Layer 3 of a small transformer language model trained on English Wikipedia (8 layers, counted from 0, width 128). Numbers have three digits each and are written without spaces.
Take only the direct path to the model's output, skipping the later layers: a vector added to the residual stream pushes a token's score in proportion to its dot product with that token's output vector.

Output vectors of the tokens that the questions are about. A number n stands for (n - 500) times 0.0032.
"rical": 623503639809531568622665394240633566459769595558414346357536617390291420699381423617392474436310425602484500340359440410500339624609652463618668548412642658683350589497654805679371628629612284352485434661526515473447524428522412503705295260440535512537478377086327674524647444490283423440630491585413557174264592654602624628473526540474725648648263509634587658214687475572333271402448
"hyl": 525510597717672342393559412232612481480619708528436486358510506520269355562436575708370402197400286635555538445419412597421379655417553509626446487377400623665554553453440802594288675591580459292640608637517570144443560508475434438678345296386425397500587324303589699289704540565244540359611588614446336505274468486576581533413205368475729637761387560615592639263603393560413442412611
"an": 600335306497544558419601523423483392383428588486678393599512418461560616453493579369583427540641244415651603435538510500439427633546524443425488548579542490502500617522356482498485578378384493505568568528366573526568535479577498550341488449526492455476482609378513419320451566436492580531477624375497563459372615524484459488522406643349704538461394512489402406479494406293549626439439
",": 471389374326469563471507418583394603443322625529528473521466631514670477392454366478556559698493538529452329544585510548490594460516340513418561613548470515496479437473496473426541414566509653580300360377443454687521633433443467575393498628458594500335497548481364492508638468509472626303474369570588572420570619550438412387455541453548541411427539628449553410504400591538431496523631
" Pld": 567419668769668420431554536167636513642643328668586472306545585468561309375431575653411342199279387590718598400500331561377310614649463219766528486405661646553539545390426398455259725606468453462638584682592467443526395282753480548691346419471389462595457317334457527519820409407393529469510517686384470216308352511650798661506413478587569600443500456347393741020557558650424436305404
"ican": 523337675594647439581523418312505432452599574214422484149504299532509318603375717510361258375558449546552527616318375484481308746353319496638377464600353452532574531380426507319376802413754330347548670805464664666452436357592492588602342560388550367629859427375278553409814360370188207454637497720348209410235517635559702535602509457442726700597246510560526636514565440450228478360370
" them": 571480615515458395639431530505476538489515586536513484365500493673332439505561389503474650554251486413523635433486515538474394618625676502474551374348449538591505503640514597562372748578500489534438553808530713385419496417634583506310536454449390401392601410412470503401640384638406359340554392441454445360424500480542586625677456447539709595576460522533311665372509349661439568347424
" N": 455500424437469503502555475487508510447482547442574529510470454555487479539512473616527460580453515475519603495442511526597460537537436544472487545564451395545466505501510493513503456543516390480378517515561467497590453540453488520456467460549545568490536414496554504493509533465547496514510548474526463570543578537499471549524498588437438515421573453531527524543483458456527434473558
" School": 470643491672366442474527476340509586493589539485567299537631511512470563578275500578449518516604464533613551465418340547542432642551510535610619424455322602585668515414474633633353577483557567430373497588533615522460512443559365461521416289424404571497655343464586444406592425615378322451476553542386550435413322650538646688533545454626595495414444458469517679414527364489483449376431
"ered": 623800571611703453437520316286464613416437533590441549470507488436443540480658429554448542360483513598568715378656356311480212644515719522543441276484417570550624507628553620485333654474415582562395507701581442407238531409457544548645222411326327591516325544308286682466706512592354382267654430509509518258253445392549666381783615383554558607491451412708633595143472567438552421145386
" Source": 500663791635578434697461337263663570540352431330594349442523470585392263503368476633611567344336405730755556600430445548328319648493454385620563478463475534566319389721463518448319597508566432407530563641450493479383363384361354500460468322458376402507533364468681437365639500600446399548852427707323468434372352405605732581555508446704640481626466573522602774420613551302213512614478
"lands": 768494523505459288614531601365696429525500659560601536528608666726419541672307619634511539451532282626504683471177352387595491601576697346682559543273500457414576522524420737781296733382388493413497565600497554577307516427552440328506497496491479440526671550300631569297784500390469408386481511542267390366170500450536528637524527296622608542509424470491532701539618491510421384431536
"est": 738565633591419488393549453494639486488477586455398520418533454664592604437475382569493583496550452580562653692372512349492354626385389541542554452638416618568505419516411531493328496221495546534612605593469476735493688482510555391529357516549497404596378484549727563310668611420564461390574449346349375464270641414542490558516527492491509547346582431524351416422314516272423484497429
"ling": 636344486774577350403601527265540572605549467597587462260551539513390497567466594556449622442449433537481526545539373408424471624343633732701552394508616696525579565615502716628361500495492633299404555712337422460289509478450576491396392433516506626627472463372513555443687476555360431399450535695519430261283302578527530497532558503672652704473484412426412560322646676603371553411576
";": 427410520343512616522351510449545540332399436598540509371608573511612512399514467461560566562574524610433342660512436478621557451405573374418458558443496509558282408474572509376476436510536565537401570437538468492418525471417484532480540622562378482447468434448323557474626583444489530495374625558472563357505574498489504555561517330551676401459629610513485543484338510502585541515577
"igan": 674738392500494516508541437255634477492438525318440476289624503503503389549231675636262464401366332727493507321320413404618302567555381456631291468523494540457458411494577715649292624546511648464543669657394591510401551481482488507617414643486538510704604470452558409308638400503340467582555524590460367311292417532562623547718479464519641601688497505603457611195659454399573459399355
"ose": 648448558760552476529508455318562683547585536447578373404621487666481329497599645500543388319475330651415671465569362585553369678424498393596351387377404491646484644563473589465470684628495485526428620677465443355469655293367475638476424218534503550445507520428618621484523544484366623533500463496462435622320452491569568452908351635494729502345428517636550526451547413246311586441644
"opter": 546418685518760471616479291263600419362614530526568617386555388675367378512425599492420472321320407596476606441372388487454455700590562385629620351438353455505568852442484620514297543516546397397633579730414510358492459449400607486672470474560533380624469460287437671572601262351338353387603439638529367321188487613535671598546311454637723569628356458470308709602555448493347446480297
"igation": 652544483614677419266534293219613247531395378387420289454552389586581541609486752609301418312483362512477544558292524347531530537598584448606475458470558478517570608562539752561226549599307362320572578698196629279578431394743227508684260422403481612700678385332516615387648299539311393448524506629208494505176489486576687601264441368673586584620467476598380695293517431278414613437601
"ours": 748633713601490541506510377330534412591751418536512566342813550687471569757533543530425321504364321481716489503479441625513448647447535587602579154435698563553559526424581722426349540478634628673420569665301562613300652434444327263598522294365538396478649402297619372482482251578298446551728447415329509458246510495611472593567558347575545578585380506428504553449492455452393551564360
"dale": 432459574741572443579449497207588494380514397479628481446479445575430355639326653718470466516382416652554659477423377718386584687582576686626528366537421628552428630338314691524378796448525550463606522607354535656407430446568437472577418543360503413600764457515497407551707296767356469521539493695414444303281305430523736503677445410522737579630325521491325711368630606404317455451497
"overs": 460577742608600406399591360380814785271603349441424490520586533671361349610500500362320530220301465662654417350627454703467471620550398436525385429331651554489642487509454708497332731429570438650405550766520748554223535467533471332547551414451486445594624514389718564375486270503386482523652465657478529500268553489666517451463349503678692433578525542379471585604677519489242359453419
" ====": 573554727647660536355643595340540343400764566739394553347497516622531364507500696532703507283417464624561492623224292547551505646668693282570412463382547625500596365193458622412397736462471328416525461629433653368338509329629261586591316447551519347765621406284614563496594301567223326582574557482453567270372452517559679613390479404555854492505536361663500765548405515515500526438496
"teen": 549573650482444309494535342317635469577481538542500460347322385748346393611513651648399215488425347593525422489438350608455368588381586497619583327598459530619732529290492843412294581406458470402560639735274644365472412385658423326366324339428378525619548453490457401478668633425388403551516382607334394331333580648601534519585360458661659526536442680503478689161508395717380641359579
"istan": 545529762553663417655689560234587343689391712439576601405504517815304580386439562411436642219349262343567440382396431795549314676349494269624558435514496484616698425489441507473156763390556430519554630567577536607319373271491653497667186429301496254599500419288450590655670350510290370578526419555444414282174205425543702815705613552392696582750568477591429719192711437492329573351592
" Scot": 524569820455767308436541507242608342570496609464454421178487593621433251544274596684540549430519483607479760542299383343538370650458452503715683410403472358659610484383367595599337664426473397445346637676480591486421550390791364532569339504470593457647676505305345558432609442619311390475469532597344435356381376431573794385633373432547637567637424363599276746416473487480465595533479
"hr": 611644626462532298492578488256609443334688462603489367517491540420565550442470585689395386277334260641418551527544467392465449602612522489571458339405523670548745535395467495521187546679486350509518494581310447313471398534801555594417426455372382350466529492339384640346524394552345442564503354640428531185275472610564577362733436612447595485516388535528484617336504388613597424486353
"itor": 562447601640714540503497250339544506447507531470540526472831596534486439469468526688585379340353634774287584526211406637332440712587340497512630321576481569573460519518508749750297550497553288645552520613500416490650616391771475570467509406580500362507504509315363496539614289464317378509453516588280489389256397640567644627686469485514568609681500301765535559367546348503509565443511

Output weights of attention head 0. The head adds the sum of these rows, row i times number i of z. A number n stands for (n - 500) times 0.0015.
o0: 666654500641452440539401394637368433487396548550476555554410543583391646365340604162590507632463540767556351638575417682363402374425362557571595385659348282666389449673639654472578551471492520412485611459484172433479625462330327489498501227622687620488421493549481494491221403491424502461705369626298395614590454443466384564515518638353569509729435517581663454194770643557214291634487
o1: 346233554506455510319585522471504514557327584398479494508561361502526420595564485432409502439717697451416385603680497572630462438432398356477366313664430660181768597459500482742359555632558465651728596621419539505308371451567396346496290724505778392598465397564411620465523608443678587592615525437706423496603368657308255367600559450369557440393740683714401189498295531353376591421590
o2: 495420429547613396454406527446533377120524436625557692404565239635448586505383482405370342427692470622268609475413445525417479596383287549431731434407603595617628510293574352475576529695291497232673595389388449503497518486443504538430438581457471442692269189351714581296410657589538577454392484570605429577390402468521508344670371397206485324484563306413380608533494627597511389552464
o3: 636461323643460654523591579527545723638681500529596530635286696380577484471592476549486334498542450719314482554620521418656537480687352408603735515612385505422373733570292348571521539357708389511610537577534359349404538661572470421231436784697655587478647484578817271392477532239452655612361339532590516539510426585710531700338507542401512488476473428573480428622339496355492284294402
o4: 746623575415502517552521303378411454516445473593631601470600383510524418281609621469755662573460801486353299650490547410398518421298365529525539514461489474542419581507308261531412498418639349486541368580479606612625400299538635838338389441126763385469546341452672484518529386480624529449404583363574198438447587522387628513326492397577480505442696285338566511334696655537549409618459
o5: 628543582437577634412445514361334486470278566513444703451497344758445535565496651659321730596319447578594509577278237357498342819597520292330560525443390383613453718559315539594531417632554591485529417601396452529615605610725349621668316449489335560549667484524421368508766449538505682307416463499304432771570461259528503680668807548324446429543535638513421570450361571482517332501507
o6: 461512346428336557700477435419446445328473636616453446407384527666394606430621589603295382557522676338615780661521540469387294574551453535421682375574590572267352634408489553426433456574623518601446584587379281491800507591702530409596406561409491560580685587439711628523485590380571482539397661555614241505599472574536447570520473439675550588274461673377456562481516573401285651717218
o7: 364535610498426541523576512670668383331665749541714587681427499442524571544407557704365387498377575406597343384437374482321372554540245453467679532480358652504510571221380478548505530460431378555644611605633503652487336610347575549573681377479599519421497739461661383612629500568459296514388543425489556424594469387262467632410531375506371243486433536534520372336542699564527361435533
o8: 568519569505565609468388656486440716607592447692668493726500502210264482565520499714523619385601680501523327548594443574346314549726385383529536524442332594463518413629570581575554512654676493330600448557525380356372333299650345576600486382606443371261492429399377423345592651591609778524558334616580523479311840563378559312437570391776539419313478368398344596562309362573568496527337
o9: 512308608546471430569602326310626298498202629366671498361288573584553285429343605402483366593520366490423589626665390352480593385637599305575458534468667381611485358687614448492447531465460365451544782483688510522658354644672513700561373574431515538662580391419678698493414679476517387599535482371375764489368689539471690424466640508553647551427490424330450560489291567487527517513501
o10: 658375707609441654737568467291284406434625479665411554503379637614530570615445307607438484422762596434500529500373609571550569609559213423401424977489470513380589416539524442427619589574394512481649253266583550543692521312279371281380350372672485435498688414491605472555430617614258405403505310540474484622503691518461592492407490552551497459665559527637427246662682643333623264580424
o11: 391454566777482407551623468550584628531524571503369414408502567264446556596681583472437625514498464456329731583538647256432396636524493452463339603395593511522709618250462488620218404502465337551471490565653382405616302743531775513536582377470261464600579336306274524409438577475431541570460573621279481688345361456776582450551358636687588489472583595464211183455691667621322442511410
o12: 269591387502408501488693415398569618468314547622480540514480580693328639690426628666501412598558410332502302373594612337510538535519627430577488254571448300349600467379646637523420745427648524541752605342424600596533654456303550451444616714554715311386533383639336509320503344472450267474604596487509316628498509614507562601333374538508296450607557494158346613650645658511545214559310
o13: 616362578510481594785466431645495516130456420414442642391491295293633350621483376499523477554294772543444454537454525616306549404557585516353412440305565455577298525609323465455666509438382498597461517503620449616449602347465394354656697541438492779558470381358306543586419367474675384521529428623770443736522653580564567480410361367413354313477562608423416450684483339294437682398425
o14: 576512706566762336597612478532350596428572536414434515541417389476399698403606380387432600388516540473385345445646480458400634743524505419555421454411490559688279552759651733473413645383439441464534318502417640590310529488773585579629346476458497520581609681484613489269614242562750524514524489632460456488484500777296422591495474280419513835449354651433402548365315682448526503493407
o15: 630419504459418480654377264749309503216457317572509628744393581493399457540403522381305287420523367489520365461573661461654416599462651629381329458661694228530394653545474435329393501738544532495621486494397469506626346648244750534370613654601268536262443559509585306386569439426584490523529366321559567414488588520506240461694593578684478547362519549714411587807466592525669672547602
o16: 733492490604700641531559374621551300382540506526658538481540545448509563474399445630639351292276547514447443568402719460471416657471653485468748404501667712523253445488533421382612566656215513399479545716468496541465371436552429358419513452572514564463649602315464601545580494479666320515623519473478461448489624657980620447653364681525215553712837622430689519224642529652521403488594
o17: 367511226587647640343530406494541237537443329476504395718495402516574423590333393613446524539597615554595478424550544424577462554792362661477482491606573593500356305492421473387367656542647522416583835453500693677625610391667656798693713685513597590557519720461600337467370526825306768386475543308506738425375303460394505522656602625537518451544720230257531368322648619441569639422324
o18: 433479671456709650570605517325472482395508549257664525666487420240275609511366648343545778670636451427298488560144500311580599428560421596637633457525398484482311410613462566215408437680668529505589505353322495460547498517375440669590520340477672408544660386522427595634454590399694244609350368436409637480620517404602561556487611658566503454637703396717523502749333498648480618496322
o19: 546524553622620574332283426501573607320546548465351406665471531618384605507591424345319662546424557488316603634466519504468522640454429246591570722382539334452521416635717623668546407355807358506470748411525705641518493318316503547392689401337300479500501460321448538512446334458579545503609341421364394386378587420562488490620542419402412453526663645528826377411511316506300487491544
o20: 264566429699532495470556730483658438377333531422614428509519281510648511535393400518302472462459519437377471511493553560493477523422539578427429420462436583302412509555573467413367529426516460332697468537342596394446567637377482524233329391241410449672604288521398601680362491546382403280406396485644566424351551463375554692367527468583305606284493622296597642505651855574495477371435
o21: 553454524458618534500558464470536484397414447532620513475337523357636528389428479199426536663405471463533335427549581617508472525318367476521501461383750545407529408422590216611456350519717580610535479596600589417539398635480590520510509306625514361694646593577363330601560494403235577467389502655313503451566557491460424346338512578481379510434422570507229639450544207347563355343484
o22: 629404457407610401318568296549593455253672462309482556513649594339542509533524496511514400571641647326654501432540224482430457407433469286427394563617588414567616495622446710409556480689500500725336422568502535649425453415229390543459465639515648416476614571300500461162319489207412613660437482387726637158485625420613606654556512648544686375493311508471260903295581725507454507354570
o23: 620583433598350431514770798363725703577509488425470337491803385387484561393428564386478600516433619663496143579317349600453543679464472543506389369794334472440655510285560442453337521492501263259356538502552268558607854457333542336550491460492384384418525312580698479514719617501468444503449393160482443465471574381551732351663393565604485820502530527522428493513449473332453349376499
o24: 440461542270332632802662576607543580557392469661393576712502545290146667430570454405729650315242407531624605433476518491421563461602473318483689560468531461653438611477528272463754524616625459454552499241661611687619662315301682403683405533299476454471503557403520472392425449467645670443488564542442506503359421480371418501704692575382485539229447456470448560677355464518510228476512
o25: 613587495449501534490599508535461568664606610427373795611412721496464496385669489591727401285467174453367508629566595625318516429340505401491398546641467441448492635669518488631302424528598589547386649432595595451600707478528344723719512491615553395603269400234606603636519537420192475505531546593706644526551350537450455573410542520609368423560568477615440541375326803120547528613682
o26: 355530689489311727526734564470312618406696236613551439516441525572690595469493475814302387437320575647556371498599517639365616396492475397455696532684721535625413672623478520521318393668438464593349409447364323485239554506522647570421496682540387385496441507490576838493662387696625345488466592420528694494529201556571617334497386560732419406274538672431635391544598343524358470411310
o27: 436571525463475670571388470489399442415391497690567445493728619591661471574694397306379595585494355559667273497224439513571194342618388416340483581598522467546461439349527593445399465526344454586558547441421455472393520488391632438607498418347802473590568434344554534650561552429309594651596504739543465486416313431676577518722299388435358562412632450458462567523351318360670455597475
o28: 558619515594328549639455525321462408532484438430726346534530571504458427532401396693481574540489449495513433680355414587730637683549410335640540508571673347592557642709383365360581424423420776719574727634378422439565201418327690491360480637550504378500289619502350500371373465454319465666420607475335601813399466360469345456369651421668448599427486390443414740499544540386531410318569
o29: 619512617533659506395530598534583550557563395494504222744381598525389661558536385348571449510549642276713565528543442612657536584440334613178571489672262413449472486510597430466487485596666370600406330456689502579525491352523445420582565490376640452597286343525622516550592834488526462293600503459389656658428654542661290502451328241205658396320376457287633685461553663638479492508540
o30: 627374618623601489453367392553401616627451538387529421518481438425648573366464743597280523300500403641519460713592644402335660416531296773352376468575445422485353474404474419613514578497554660523505553343595633435496444354544488566567372211326486581474417570589608702178380392714575479604400539622593321495428431590576721540515633494448722633786487664644345587562539497439388459560699
o31: 678320768742537513354634693393365676393433574697593472498710646432477492368573668498530613462566547649488765476563575413564253369554509342604398467569574552454454372353563465509562565329530464567598596717167669364388638516527594608534538596528408565635612630528386571654412624593424669659647383559211459634371460377667685462676727570513457598446326352514490392420500770494460675635566

Each question shows a token from some text and the vector z that the head gathered there. A number n stands for (n - 500) times 0.0091.

"lers": 445475518495493484396496494481422530435457510627536487473486523489566544525523607435565436472467
Which of these tokens does it push up most? "hr"

"\n": 388399452507624582358656585455434460487513559390481446549562381473422538625565451456579503466524
Which of these tokens does it push down most? "teen"

" staff": 480651411505509538517547349442480568608488429484478666519487602512510570361487420527532500500539
Which two tokens does it push up most, strongest first? "igan", "ican"

" ": 367488507475490472430522454457464471499530416505551480543504476451458447577541465533522512492554
Which of these tokens does it push up most? ";"

",": 555438414460511491385479500484467489476464588525571507517553457567518529537518482512471558470528
Which of these tokens does it push down most? "dale"

"ing": 613652347384460465394564356458153354575582553602657660386655391602790751586626560474688386286476
Which of these tokens does it push down most? "hyl"

" claimed": 508432436455554529448559506489432420492516534493584471499518436479567495555563514440529524529501
Which of these tokens does it push down most? "ican"

"inning": 602460619514501460357439412441587319335363588508437503462562508361526543524605511497517477591529
Which two tokens does it push up most, strongest first? "ose", "istan"

" N": 447515466501515519454525504529520610516484452473563484549528504549505459502408417442536526510578
Which of these tokens does it push down most? ","

"org": 509732494393532566585445526539691648548514455266265327558343510473588596411514305563375686620411
Which two tokens does it push up most, strongest first? "ican", "hyl"

"op": 639773491540573393391611415592424511548490384434301595531447533488383547304490441527545442504533
Which of these tokens does it push down most? "rical"

" Sm": 529519468514533495477523469484452465454487576467430483435514605463496538420546491422525499433556
Which two tokens does it push up most, strongest first? "ling", "ered"

":": 468421492536492490467574451463447516500498432491581425465535454474482403560528484475515565477535
Which two tokens does it push up most, strongest first? "lands", "rical"

"b": 500138364113420500254493399622534434275429916555632556512471687643671441514501305498280764588506
Which three tokens does it push up most, strongest first? "rical", "ered", "istan"

" ran": 623420394577514572533480497345468466549488443520622602427612473436594585603509642491559589386489
Which two tokens does it push up most, strongest first? "ours", "rical"

" of": 500531504470438513585534348532401566494520459665537489479492482474612538574520484533540614520428
Which of these tokens does it push down most? " ===="

"land": 485359451646591835522716434406543535457460707462461452524411368487388376485377477467462497574533
Which of these tokens does it push up most? "dale"

" time": 561483468534444490459480521478491389475497491532551396464563469485586555507528483517540595550514
Which of these tokens does it push up most? "ose"

"o": 592525508535467500478412585384566192437475602544385396446441529539491445440528434460576528553359
Which of these tokens does it push down most? " Pld"

"-": 424655486521476665712478453334528556601420439460480351367341433518696486449490389577616563620301
Which two tokens does it push up most, strongest first? "teen", "ican"

"ub": 487714288732647540497663338611433643524499292337464657737435636522314553096325647516527410653637
Which of these tokens does it push up most? "igation"

" game": 508429440465537534436578533510461431455502484550543477502519458488610515496554527507551511511491
Which of these tokens does it push up most? " Source"

" |": 444508486495468414464620461469454415476477526560438441564474458433540494505570511496488386487569
Which two tokens does it push up most, strongest first? " ====", ";"

"eg": 503669684689325323336421528569573325458349588461356579393475515378508756473547365526611514438610
Which of these tokens does it push down most? " them"

" MF": 526545455504651538567645472481407538533586493399539387437494486447441525503457440478507539462463
Which of these tokens does it push up most? "teen"

"0": 456461512499501461467482431552420437537571423560502363536516466515521373498544528466506564437416
Which of these tokens does it push up most? ";"

"og": 452724474468687685822456404432432710614415397251298515682496494421514565263161142621363485656737
Which three tokens does it push up most, strongest first? "ican", " Scot", "igation"

" Paul": 486438495551565563600560499389577457543464376498564471483447446493508500531510426513480562518398
Which of these tokens does it push up most? " N"

"ro": 605586552601397489485695485388726555615335506307527367538526418561534327378511201328201555814574
Which of these tokens does it push up most? "hyl"

" \"": 544458472335590523485468575504371367479566576616586471564597498379698456449511579526452532587570
Which three tokens does it push up most, strongest first? "ered", " Source", "ours"

" DF": 506548459472621539555626412488404532537573475382544382424489488453423513507419452451503549459462
Which of these tokens does it push up most? "teen"

" no": 520473557466477499406466497571504457509474499555549419489510437457570600536556477478518600452493
Which of these tokens does it push down most? "dale"

"zen": 543526510643467503487481590568449397497481560499517502518440471553514566502415524558520450500407
Which of these tokens does it push up most? "igan"

".": 413467451471490415425534486460468552526537486539585528526536451494496505458629537566539451497456
Which of these tokens does it push up most? "itor"

"\"": 494458441530591509515613483482431524548514485425614424454497434515475445579527514459513548429481
Which three tokens does it push up most, strongest first? " Pld", "rical", "lands"

"un": 389619456612391512615546634445520318582379452502479563429444531481499566419529424486532550495383
Which of these tokens does it push up most? " School"

"isc": 598554502757674506566504384447644560558327444297405577614495682368369678375433438557474628757673
Which of these tokens does it push down most? ";"

" vs": 447616461458505499453605444518542477398577473585528514518443449444510483502512595510521371522381
Which three tokens does it push up most, strongest first? ",", ";", " N"

"==": 458454480522562508347635587399499404465516605488569419611463500441481521510642419524466432505542
Which of these tokens does it push up most? " ===="

"ers": 625624501408381361247226586763372614475442685506505734580748510608556618522672427558466561482651
Which of these tokens does it push down most? " N"